Layer 8 of a small transformer language model trained on English Wikipedia (14 layers, counted from 0, width 64).
A neuron adds its activation times its output weights to the MLP's output. To switch it off is to set its activation to zero at one token and run the rest of the model.

Output weights of the MLP neurons that the questions are about. A number n stands for n times 0.0062.
n13: 53 42 -29 50 20 22 40 -49 -26 2 -40 1 2 41 32 24 -1 -32 -18 -18 -64 -21 -14 16 -5 -3 21 -42 42 49 -18 19 -14 -16 20 13 7 -14 -29 -1 -6 6 -40 10 -22 -66 -3 6 37 -3 15 35 31 39 -12 59 -4 22 -29 -51 17 -32 -59 20
n36: 37 -29 -8 32 -7 19 -10 15 25 55 17 40 -22 30 15 -2 18 -18 47 -33 13 -5 -3 -15 14 -48 -11 10 9 -20 27 18 -33 -10 -25 10 -29 -39 -22 -4 -12 25 47 14 -9 59 -43 54 -12 39 -32 30 -35 -49 0 -54 -11 39 -20 -10 66 2 -41 -16
n38: -48 1 73 -35 3 17 23 -9 2 -24 -54 -8 -5 26 43 -38 24 31 -13 -52 -2 -32 21 54 27 -80 1 -3 -12 39 7 -28 -44 82 -15 21 -21 10 -29 -34 33 -13 -12 16 57 -48 -6 12 -27 -7 47 24 9 -23 -48 14 -1 35 -60 29 -21 7 18 13
n41: 1 -52 47 6 19 14 -76 9 -19 31 -11 32 -24 83 46 -8 7 -35 19 -74 -1 -7 -40 -2 14 -17 41 -7 -51 -41 6 -40 -31 -22 -9 3 37 -4 4 -70 27 17 -13 27 18 -38 8 -12 -11 3 27 14 -26 -9 24 -29 -44 -19 7 5 -8 6 8 -21
n59: 12 0 6 39 -22 4 -23 17 -6 -1 56 -19 -10 30 2 -11 -8 -42 38 25 4 -77 -46 13 -33 -46 49 34 19 8 -18 -7 18 17 -5 15 -36 -48 28 41 27 31 64 18 -3 17 61 46 1 -2 -22 -33 -10 -14 48 2 -39 5 -15 -50 2 -3 -9 17
n70: -27 30 -39 51 8 38 -56 30 -22 14 -35 -20 46 14 15 0 32 35 -14 -13 -56 29 -12 23 37 23 39 -59 1 1 -40 -24 46 -39 -22 -66 11 -56 -14 -2 25 -44 -18 3 -26 4 23 -17 -62 49 20 23 -46 2 -5 -37 12 33 -38 10 -57 17 -49 16
n89: 3 67 20 -9 10 -21 -15 9 12 8 -14 45 -10 33 -39 -12 -38 -19 -4 40 -30 31 -27 7 10 21 9 -17 27 6 -47 49 -3 -14 25 22 35 19 49 17 10 -13 1 -23 60 16 41 -1 66 -26 10 -39 -23 29 36 6 1 28 -65 -36 22 -8 -4 -26
n99: 1 14 -6 -19 -9 4 -1 -38 53 20 52 -28 50 27 11 -16 -3 -5 23 -18 -7 -28 -42 -43 15 -5 -35 35 23 4 4 -13 18 16 -20 49 41 27 -5 -43 40 21 46 17 25 -6 5 31 -44 63 7 33 32 -22 9 17 7 -9 22 12 -18 -32 -15 15
n126: 25 -33 -1 -5 15 -22 10 52 -8 18 29 -12 -4 -20 7 24 20 -14 60 -2 -35 -42 -19 15 56 4 21 -68 -39 17 10 22 -43 -22 2 29 68 17 -11 -13 -13 12 5 -8 15 -57 -10 11 37 43 -83 -4 -37 -5 -64 23 -3 -19 20 -18 -50 -16 22 -26
n134: 13 15 8 23 -2 33 41 -31 -31 2 11 7 -14 -34 -17 -4 10 3 11 -3 17 -3 31 -17 -67 -19 -48 -25 -3 -2 18 6 -5 -26 35 13 33 41 -35 64 34 6 -40 -63 3 34 29 -42 -39 45 -18 65 -16 22 9 -30 27 -7 34 -1 -21 2 31 -36
n145: -7 25 -27 5 -28 -10 -18 -39 -1 -62 -20 -19 -20 29 15 -14 68 43 2 -62 -41 -46 -7 -2 -46 2 56 -30 7 -6 3 8 5 25 -19 16 -1 -4 -5 -30 31 57 4 -22 1 -37 1 6 -1 -10 20 57 -24 20 -32 -64 -19 40 -17 53 -20 -14 -2 48
n149: 3 45 65 -20 -4 -55 -42 5 -3 33 -20 -42 26 -14 23 6 -19 34 22 12 -4 -24 -19 -3 -6 -49 -87 53 -13 -2 18 10 54 -4 5 -7 15 19 -25 -14 -4 -2 -34 -63 -40 -14 19 -30 3 -5 67 -27 -40 1 27 -28 11 -22 17 -15 -36 8 -23 31
n173: 41 -40 -34 -20 -8 -2 -10 33 9 -70 42 -23 -46 3 -21 45 -9 50 -7 10 -21 8 12 -30 -49 57 -45 8 -45 12 -20 -5 -5 -19 12 -15 -4 20 48 -3 -29 18 59 -13 -1 -29 36 3 -15 -4 16 -57 3 25 -4 20 -32 -40 35 0 21 28 37 1
n184: -43 -40 17 47 14 1 6 94 -18 -28 -35 7 5 -24 -46 2 9 9 -36 -13 -38 28 30 9 21 -31 25 19 -6 -23 -36 -20 -14 -45 0 2 43 17 23 -23 -9 -33 -13 17 -21 12 -70 5 50 -39 -47 -8 11 -24 43 -35 42 17 8 10 -21 40 32 -22
n187: -13 -61 -4 -23 35 36 14 24 15 -13 -6 -46 -33 11 36 33 27 25 17 -14 -43 -7 -34 67 -9 4 -5 -10 43 20 0 -6 -5 -62 -61 32 54 2 22 12 36 -1 11 -1 -38 21 -1 1 -51 19 46 -33 -6 -9 32 -17 21 -14 -2 33 8 -36 31 -25
n189: 38 7 23 -33 62 -22 10 -3 -21 -5 23 35 -23 59 -66 -20 3 15 -35 -20 12 6 39 8 20 10 -25 36 -21 1 -6 -34 -23 20 29 25 7 30 6 -28 -7 25 -26 -21 0 -44 -31 -40 23 -14 -27 70 -59 11 -2 -49 5 -34 -18 -4 -16 -40 6 5

Each question names a token from some text and the token that comes next. It shows the activations a of the neurons there, in the order above. A number n stands for n times 0.039.

Then comes g, the gradient of the next token's log-probability with respect to the MLP's output, scaled to length 1. A neuron's effect is roughly proportional to its activation times (output weights . g). A number n stands for n times 0.0046.

"le", then "v"
a: 2 2 -6 0 -8 -2 2 -8 -13 2 -3 10 1 4 -5 1
g: -41 -37 25 32 40 1 -26 -48 35 -4 -5 14 5 19 -5 26 35 29 -6 61 -19 -13 -5 34 -49 12 3 -32 12 -28 -49 48 17 -41 3 -31 28 8 -5 -11 -22 0 9 30 -20 -2 -56 3 6 -17 -19 -15 -3 -56 -29 -5 35 -33 25 -17 23 16 -30 0
Switching off which neuron hurts the next token most? n38

" d", then "et"
a: 0 3 6 0 9 -3 3 -4 -1 0 -5 -4 -13 0 0 6
g: -9 22 -56 43 -5 41 -28 -25 -2 3 7 -32 32 -34 -21 -14 24 -35 -23 7 26 39 -35 -24 1 -14 15 49 35 10 7 -16 40 21 -18 8 -37 35 40 -38 15 28 -46 -26 -4 -18 -3 -23 14 -9 -24 55 -3 48 -28 -31 6 6 -23 11 -33 -18 28 15
Which neuron, switched off, raises the next token's probability most? n145

"i", then " ("
a: 0 -2 9 -5 6 -3 -10 5 -2 5 0 -7 5 -1 -12 -1
g: -2 42 6 -49 -6 -23 0 -20 -12 -22 -46 16 8 -16 14 -66 45 17 3 9 -62 -23 -33 -29 -21 -72 15 -20 24 -9 -35 28 15 -27 15 34 -16 -11 15 -15 22 20 -17 -8 60 -7 29 -7 6 -8 47 -14 39 -7 -3 51 -5 17 -2 -18 -2 6 -11 13
Which neuron, switched off, raises the next token's probability most? n89

" in", then " "
a: 7 -2 6 -4 -12 2 -8 -6 2 12 -12 -12 0 6 1 7
g: -23 42 5 12 -13 15 -29 6 0 26 -39 -7 -29 -9 48 22 -30 34 22 -10 19 -32 -66 5 13 -19 -20 30 -46 19 19 -41 6 36 -57 -14 -34 16 -12 -22 5 22 4 23 53 -17 -15 24 -16 -5 -12 59 -14 39 -13 -46 -14 24 5 34 -17 28 -14 -5
Switching off which neuron hurts the next token most? n38

"er", then "a"
a: -11 -3 1 4 1 -1 -12 2 5 -31 0 0 0 5 6 1
g: 23 1 20 21 -35 20 30 -32 -39 17 -27 -31 16 12 17 0 -1 -71 3 -31 35 6 28 -20 -8 38 -22 -16 0 18 39 -4 -45 4 61 -37 29 -39 -67 16 -9 41 25 -7 14 -7 9 14 -15 39 6 43 -21 9 -5 26 -16 -1 -17 -10 25 45 -9 13
Which neuron, switched off, raises the next token's probability most? n134

"A", then "mer"
a: 4 0 0 -6 -2 -2 -3 2 -2 -5 -6 -6 5 5 25 11
g: -4 3 -23 36 6 -47 12 36 19 9 49 41 2 -20 0 -40 29 -2 -50 47 8 31 -55 10 28 -48 -6 -36 -55 17 -15 6 11 6 6 -21 21 13 16 -7 2 -18 4 -9 -16 -25 -29 -39 -4 7 -3 -33 -30 -16 6 59 14 67 17 5 -14 6 5 -30
Which two neurons, each switched off alone, lower its probability most, in order? n145, n184

"12", then "."
a: -8 5 -5 0 4 0 0 -5 8 4 6 -3 2 2 -11 11
g: 54 -25 18 21 -25 27 -47 17 -17 -4 -45 -16 26 -17 -34 5 -2 13 17 -13 41 -27 5 -1 -18 38 27 50 -11 -37 -13 31 -4 30 6 -6 20 36 -46 22 15 20 26 -51 21 26 21 32 6 72 -12 43 16 7 6 -25 -19 -51 3 22 2 -19 -1 8
Switching off which neuron hurts the next token most? n13

" r", then "ound"
a: -4 3 -8 0 -1 -16 1 -5 -3 -2 4 -3 -7 -1 -10 -1
g: -14 -10 18 -30 -11 -16 -7 35 54 -40 42 9 -40 -1 17 -7 47 27 -7 -12 36 68 11 -1 -46 -16 89 11 -25 -40 -23 -1 -16 6 -2 17 -5 -11 2 -31 21 15 -36 6 -1 4 17 3 -2 -38 -41 -7 22 6 -15 -16 -31 13 19 23 -32 -1 41 22
Switching off which neuron hurts the next token most? n70

"===", then " S"
a: -10 -1 17 7 -36 1 0 1 3 4 -7 4 8 3 7 9
g: 21 -9 37 -9 -16 51 -4 8 23 -20 -28 -24 -12 -42 11 -21 5 44 3 -46 -55 -28 -18 6 29 -30 -67 -22 -41 1 -11 -48 49 44 3 -69 6 4 -13 -9 10 -3 3 -22 17 1 -11 -23 -4 -14 -1 -24 18 35 20 22 34 -1 6 19 -1 37 15 37
Which two neurons, each switched off alone, lower its probability most, in order? n59, n38

"en", then "'s"
a: -2 -8 -1 -27 2 4 4 4 -4 -13 -3 7 3 0 -12 1
g: 30 53 -27 6 -4 61 23 47 -4 13 36 -13 4 -16 -38 38 -12 -15 -40 16 36 8 12 -8 16 35 -27 3 21 4 7 3 -3 2 3 -16 48 -42 31 25 47 26 23 16 -1 52 18 21 46 -6 -37 29 -19 -24 -2 25 11 9 17 -22 37 -8 -3 -60
Switching off which neuron hurts the next token most? n41

" (", then "13"
a: 9 -2 -10 12 4 6 -18 2 10 6 -9 4 1 2 1 -2
g: 4 -8 23 -44 14 -10 -56 -1 -2 2 -3 34 -8 -21 11 -12 -31 -20 -34 18 -45 -22 -18 6 17 -47 -4 -13 -6 37 -5 -39 -12 34 -68 -31 15 26 52 -7 27 -28 -4 10 31 1 6 27 47 13 -27 23 -7 21 -11 -9 -26 -27 11 78 -35 3 5 -31
Which neuron, switched off, raises the next token's probability most? n38

"e", then "ight"
a: 0 -1 1 12 2 -1 0 8 23 3 0 23 -6 -5 -9 3
g: 22 -22 -2 -10 11 15 -16 -23 18 -14 6 -17 -34 8 -32 -18 13 20 4 -2 -22 73 -36 25 -9 -49 3 -18 11 9 0 -11 33 0 -22 -29 -37 -48 -32 -30 -27 -7 16 22 -30 1 16 12 55 -3 -34 0 29 -21 77 27 -27 -5 -67 -20 -13 -13 -12 34
Which neuron, switched off, raises the next token's probability most? n126

" g", then "o"
a: -1 5 3 -16 0 3 -2 5 -5 44 -9 3 -5 1 -7 -1
g: 15 14 7 -25 -27 69 -25 -65 31 11 -4 13 34 -10 21 13 -27 5 -22 -8 15 35 39 24 15 -38 -11 47 4 0 19 45 20 21 11 -74 -7 0 -40 -14 4 -14 23 -4 -33 7 21 -16 25 57 -1 15 -21 -26 3 36 -31 35 -17 -21 12 -26 -14 4
Switching off which neuron hurts the next token most? n41

"|", then " K"
a: -3 -7 7 1 17 6 -12 4 4 7 7 0 6 3 0 10
g: 1 11 20 -73 22 14 31 12 -8 28 23 -11 16 5 -25 -1 -12 -62 17 -45 -17 -10 -11 14 -2 -19 10 26 35 4 -38 -6 -20 -51 51 -45 22 -26 25 -47 38 40 17 -18 -40 -22 23 15 17 20 10 -21 5 -42 6 20 11 0 -22 -44 3 -25 39 -1
Switching off which neuron hurts the next token most? n59

"t", then ".\n\n"
a: 5 9 -3 -8 -4 -3 -16 -4 -7 -3 11 -4 -10 -2 -47 11
g: 31 -30 44 -36 1 9 -44 0 24 -24 25 1 31 7 36 33 -19 14 24 53 -13 21 3 10 -39 38 -8 -36 -19 -9 -26 -4 -1 53 -8 42 -1 -46 34 19 24 0 26 -23 13 -21 -37 -14 -9 -16 -36 -36 -1 -7 14 -59 -28 32 7 11 -51 -6 25 -26
Switching off which neuron hurts the next token most? n145

" E", then "ich"
a: -1 6 -3 0 -2 -9 -7 11 -9 0 -5 -1 7 12 1 4
g: -17 17 9 -30 45 3 -12 -21 23 -5 4 -4 15 -49 17 -54 14 -12 -1 -4 -6 -26 -18 -51 41 -13 -29 -18 48 42 0 43 -33 12 37 -71 21 32 -2 1 38 39 20 -7 -28 -3 47 37 -9 25 3 -2 -6 -26 47 -3 -18 -28 40 9 7 -1 -14 -9
Switching off which neuron hurts the next token most? n99

"k", then "e"
a: 7 13 3 1 2 -52 -6 -71 1 1 -7 -2 -6 0 -31 12
g: 21 -24 4 -21 -2 -17 12 -6 24 -2 12 69 15 3 8 -4 8 -9 -22 60 7 9 34 40 -14 -12 -16 -57 1 36 65 4 -1 -20 -1 48 -24 27 -74 52 22 18 26 0 11 16 -10 22 -2 24 -8 19 -45 -4 -39 -5 8 17 39 24 -5 -9 -36 -15
Which two neurons, each switched off alone, lower its probability most, in order? n70, n36

"old", then " |"
a: 6 6 23 -3 4 -2 -8 -8 -3 0 67 -8 -2 1 -2 6
g: 26 14 -5 15 1 13 -20 0 -4 -19 39 39 34 -13 -13 -4 -17 19 60 -18 -9 -19 -7 32 -29 -21 7 -17 7 2 18 4 14 62 25 1 -74 -9 52 8 -36 24 19 -12 -51 -30 -22 11 -17 -4 27 -34 -1 25 -12 -56 -10 -16 -71 6 -3 28 24 -8
Switching off which neuron hurts the next token most? n145

"ul", then "g"
a: 10 -5 -5 -1 0 4 -3 -22 -2 -7 -8 5 3 3 -3 7
g: 4 -4 25 -7 4 12 34 17 -4 -16 7 -3 23 -28 19 86 18 -16 -34 11 14 -47 11 -16 -16 -17 -27 -12 0 23 22 -11 -22 0 -16 -7 52 -28 -11 11 -4 -14 -12 10 -3 30 -47 -19 61 -45 -14 48 10 -6 18 -42 -31 2 57 27 12 66 6 7
Switching off which neuron hurts the next token most? n99

"ig", then "al"
a: 1 35 1 0 -4 9 -6 14 -1 -5 7 0 -8 2 -2 1
g: 13 -72 -11 -17 28 9 -8 -37 32 -44 9 -65 -24 -3 10 1 34 -21 46 14 10 -36 30 -2 12 15 -1 -44 7 28 35 33 -26 -49 16 -5 -30 6 -28 -11 19 13 43 1 -17 28 11 15 16 -38 -28 -13 -40 3 -4 -23 26 -8 -40 1 -33 0 -46 18
Switching off which neuron hurts the next token most? n36

"is", then "ur"
a: 16 2 0 3 -1 -2 -4 0 5 2 3 3 -11 -9 -2 12
g: -49 -21 -15 -32 -21 28 19 -7 -2 27 11 59 12 65 9 25 -35 -70 12 -40 6 9 7 -19 -11 58 -10 -10 47 -29 35 57 3 -14 -7 -19 -36 14 -36 29 3 35 16 -16 5 21 26 -10 5 -7 17 5 13 11 -11 25 8 -1 17 11 46 -32 11 -13
Switching off which neuron hurts the next token most? n184

" was", then " n"
a: 20 2 8 -7 -10 8 6 0 2 -12 2 0 14 13 12 1
g: 77 0 -16 4 3 40 13 9 24 7 -2 -11 -6 4 0 24 2 42 -15 -12 1 -13 -18 -14 -48 -40 -4 9 -55 -6 42 8 0 -29 -1 -27 11 10 -1 2 -1 -48 35 -34 62 20 34 -27 5 -8 -51 -34 14 -6 33 15 -20 26 53 43 -10 -2 35 -33
Switching off which neuron hurts the next token most? n173

" E", then "l"
a: -1 8 -3 0 -1 -4 3 9 -9 4 2 -2 0 6 -3 1
g: -10 28 6 19 -53 -7 30 0 -43 -42 -69 5 9 32 -32 -13 0 50 19 -54 10 12 -10 -9 -16 22 -19 -56 -26 0 -8 -17 22 18 34 -38 -36 16 -21 15 69 4 -5 -1 1 -34 -13 5 4 -17 19 3 28 18 9 21 44 -18 2 -25 2 52 -19 -3
Which neuron, switched off, raises the next token's probability most? n36

"our", then " se"
a: 8 1 2 -1 -4 5 1 14 -3 17 63 41 -15 -3 5 0
g: 4 19 26 -72 -2 28 22 48 -56 17 -13 52 -11 8 17 -14 18 -2 0 -41 -12 -56 7 60 38 -17 -5 10 -16 -21 -27 -9 -1 11 -20 27 -2 6 -35 27 -34 24 -16 7 -45 -27 11 23 -28 2 7 0 0 3 -30 20 0 65 6 43 -19 31 4 10
Switching off which neuron hurts the next token most? n145

" G", then "er"
a: 10 3 -4 -6 31 -1 9 6 -11 7 -12 -2 7 0 14 7
g: 12 24 -35 -25 22 23 45 -27 6 -22 47 63 -18 19 -45 -11 17 -13 3 33 38 0 51 16 -14 -12 -29 33 -22 -17 30 -26 -31 31 -28 -20 -30 24 6 33 22 -10 15 -26 -2 -3 -25 -42 58 -13 -7 35 -17 36 7 -41 5 16 36 22 13 9 24 17
Switching off which neuron hurts the next token most? n189

"ov", then " U"
a: 12 4 -8 0 7 -2 -10 -6 3 8 -13 6 0 -17 2 -1
g: 13 -9 35 38 4 4 -28 13 22 23 9 31 13 -21 -18 36 -45 8 -25 -16 12 31 -20 9 -17 -20 -10 39 -39 -2 -8 -23 27 -23 -6 -3 66 40 33 -26 0 35 -15 -17 27 -6 28 -12 23 -22 -4 -29 -3 -4 26 -33 46 11 -16 57 -67 -6 53 32
Switching off which neuron hurts the next token most? n149

"ect", then " in"
a: -3 -1 7 1 -4 11 -6 1 0 3 -1 -8 0 2 -21 -4
g: 51 -40 24 6 -51 -8 5 14 17 -31 16 9 -13 27 -26 39 61 43 -20 9 -13 -12 35 16 -59 7 -32 -3 -5 -13 -36 -20 26 -21 -44 -9 -12 2 19 -4 33 -14 -13 16 -24 -35 -56 -2 -36 -32 4 3 16 30 7 -46 -8 13 -9 33 25 3 20 47
Switching off which neuron hurts the next token most? n89

"p", then "in"
a: -8 3 2 1 2 11 -5 -9 0 1 -1 -4 1 -5 -6 0
g: 27 -7 -13 -17 -24 6 -43 -19 -30 -23 8 -27 -14 45 19 -31 -42 -26 4 -21 -32 57 -15 -19 -33 10 -21 -4 9 -27 15 3 -14 -29 -8 -80 8 -22 51 9 -15 36 -5 -2 32 6 22 -45 42 -7 -25 -26 -18 -13 6 -15 -45 -24 -26 -45 -37 -4 13 -22
Switching off which neuron hurts the next token most? n99

"-", then "A"
a: 6 2 0 2 5 3 7 -1 7 4 -10 1 -3 4 10 12
g: -6 39 36 -10 17 53 -43 13 35 12 -26 43 22 -21 -52 45 0 -47 -11 70 -5 -16 8 -23 40 24 -2 -29 -11 34 -5 11 26 -5 1 1 -6 -2 -26 -50 29 6 3 26 15 22 18 17 5 5 7 -30 -18 3 28 -38 43 36 -9 -3 -52 8 2 -27
Switching off which neuron hurts the next token most? n89

"f", then "-"
a: 5 -9 -6 -14 -9 -5 -5 -4 -26 -57 0 -18 -1 9 -3 8
g: -18 -1 -23 -22 14 5 -46 -7 39 -1 -77 34 -7 0 -3 -39 -24 13 -32 -2 41 -27 -29 -18 -1 -9 19 -10 -26 7 -25 29 20 -38 -17 13 47 3 45 -33 -11 -41 27 13 -17 30 63 20 13 -12 -6 -10 -34 -9 1 31 -33 -9 23 49 30 34 -18 -11
Switching off which neuron hurts the next token most? n134

"ic", then "an"
a: -1 0 -12 9 -17 1 35 1 -1 7 -11 1 -1 4 1 0
g: 16 29 -69 -14 23 -9 13 -21 16 -15 -22 24 -50 -30 -15 -26 23 -14 -30 37 30 -11 -8 -2 33 -22 -43 -11 -5 -5 26 21 51 14 -1 14 -51 -1 2 -4 -36 69 18 -2 8 36 2 -17 13 -22 50 -26 -33 -19 6 39 20 19 4 -7 46 -26 -26 -25
Which neuron, switched off, raises the next token's probability most? n41

"on", then " with"
a: 11 2 8 2 0 4 -9 4 1 1 6 -2 0 0 -23 -13
g: -32 23 -17 -8 -11 -40 17 18 30 23 5 26 0 -15 -23 -44 -33 -13 -17 -9 30 42 -16 -22 5 67 19 -21 29 -43 9 -23 9 22 -29 3 -32 18 -16 2 11 -7 4 25 8 -35 14 7 39 -33 9 39 64 -6 -9 -11 -29 18 3 -7 -47 -5 -84 -10
Switching off which neuron hurts the next token most? n187

" le", then "ag"
a: -5 4 -7 6 -3 -15 -1 0 12 -2 9 8 0 -1 -10 8
g: 6 24 22 -70 12 51 27 -32 1 3 4 20 26 19 14 11 28 -27 10 26 26 -21 45 16 52 -15 41 38 32 4 37 -16 46 28 19 10 -5 10 0 -32 19 -22 -12 -23 22 -17 4 -21 5 14 -56 -23 -26 6 -29 27 42 25 -8 28 -31 -23 25 -42
Switching off which neuron hurts the next token most? n126

"s", then "h"
a: 1 -3 -6 -2 -4 -1 -11 1 13 -3 -5 2 5 1 5 -26
g: 6 9 -5 7 21 -3 6 34 69 -42 -14 73 -10 21 -36 4 -28 -18 9 7 -4 12 12 9 -19 26 19 -13 -13 0 -30 -3 -30 -11 -17 -4 -57 61 10 53 58 19 3 1 5 16 19 -5 -25 10 21 0 -12 -15 37 -34 22 12 20 24 -52 -48 1 32
Which neuron, switched off, raises the next token's probability most? n189

"i", then "j"
a: -1 -17 5 0 0 0 1 6 1 -17 -5 1 8 -6 1 -2
g: 17 44 -8 10 29 -16 22 47 29 9 17 24 -7 22 -38 -16 -51 -7 -32 27 -23 -28 11 6 -40 -15 28 4 15 17 -41 13 -25 5 -9 -27 12 30 18 53 1 -27 31 18 24 33 83 4 -30 13 -3 8 46 6 22 -10 -12 29 57 24 15 -24 -10 -21
Which neuron, switched off, raises the next token's probability most? n134

"it", then " the"
a: 6 4 -1 -7 -8 -2 -9 0 1 0 3 -4 -27 1 -2 6
g: -65 -9 49 -45 -9 9 -9 -8 -29 30 -62 1 9 5 -49 4 -42 -16 -16 -20 25 -60 48 -18 -28 57 -3 -10 3 15 -46 -7 -1 31 22 -29 17 10 -19 -11 7 36 28 -33 10 25 -24 -14 10 -22 16 12 -15 25 -24 -6 -5 7 -48 -12 -30 -8 -17 16
Which neuron, switched off, raises the next token's probability most? n89

"4", then "5"
a: 5 5 -1 1 -3 -4 -44 -8 -1 1 1 1 9 0 1 7
g: -14 42 -49 0 -19 -13 -25 0 26 1 22 -34 52 35 37 54 -26 -51 6 18 -4 -1 23 -5 18 -4 2 -9 23 13 19 -1 12 -21 21 51 -1 7 5 -25 58 12 -16 14 20 21 30 3 30 17 -39 -66 68 5 22 -31 -37 2 3 6 18 -9 -19 17
Which neuron, switched off, raises the next token's probability most? n89

" Ch", then "ou"
a: 10 9 -12 -9 49 -7 -7 0 -3 4 3 -1 4 6 3 4
g: -10 -14 18 2 20 2 -13 13 38 11 -20 42 -15 44 -31 71 35 11 17 -42 -14 52 8 -19 -11 57 26 1 -28 -29 0 -23 -8 22 -2 -2 -43 -40 31 -24 10 -11 -26 45 5 -6 7 -23 27 55 36 9 50 28 -27 -17 -28 3 6 -17 -10 -35 15 -16
Which neuron, switched off, raises the next token's probability most? n59

"k", then "ay"
a: 3 2 -1 -5 0 2 50 0 6 -9 0 0 -1 0 -12 2
g: -56 -2 41 -70 13 19 6 -8 -48 -10 0 -40 -21 -1 -45 -24 35 -19 -1 -4 -6 -57 35 32 -58 -31 -23 -6 28 -34 -11 0 23 -8 -34 -17 21 30 2 22 -9 25 4 -17 11 20 32 5 -35 26 -20 1 -4 -20 29 19 -37 -9 -47 -34 -10 -9 6 19
Which neuron, switched off, raises the next token's probability most? n187

"10", then "0"
a: -1 1 -10 -4 -3 -10 -4 -10 6 -2 -1 -11 -4 4 -1 6
g: -66 26 -43 -23 -7 -9 -2 2 57 -49 -13 -48 -39 16 1 10 -22 -15 21 15 -40 10 13 -54 3 -61 -12 35 16 -14 -10 -48 5 16 -2 16 43 -21 12 -20 11 -24 -9 16 -1 32 41 40 14 26 1 0 23 -20 -5 3 6 -13 -21 -26 41 -39 -18 11
Which neuron, switched off, raises the next token's probability most? n99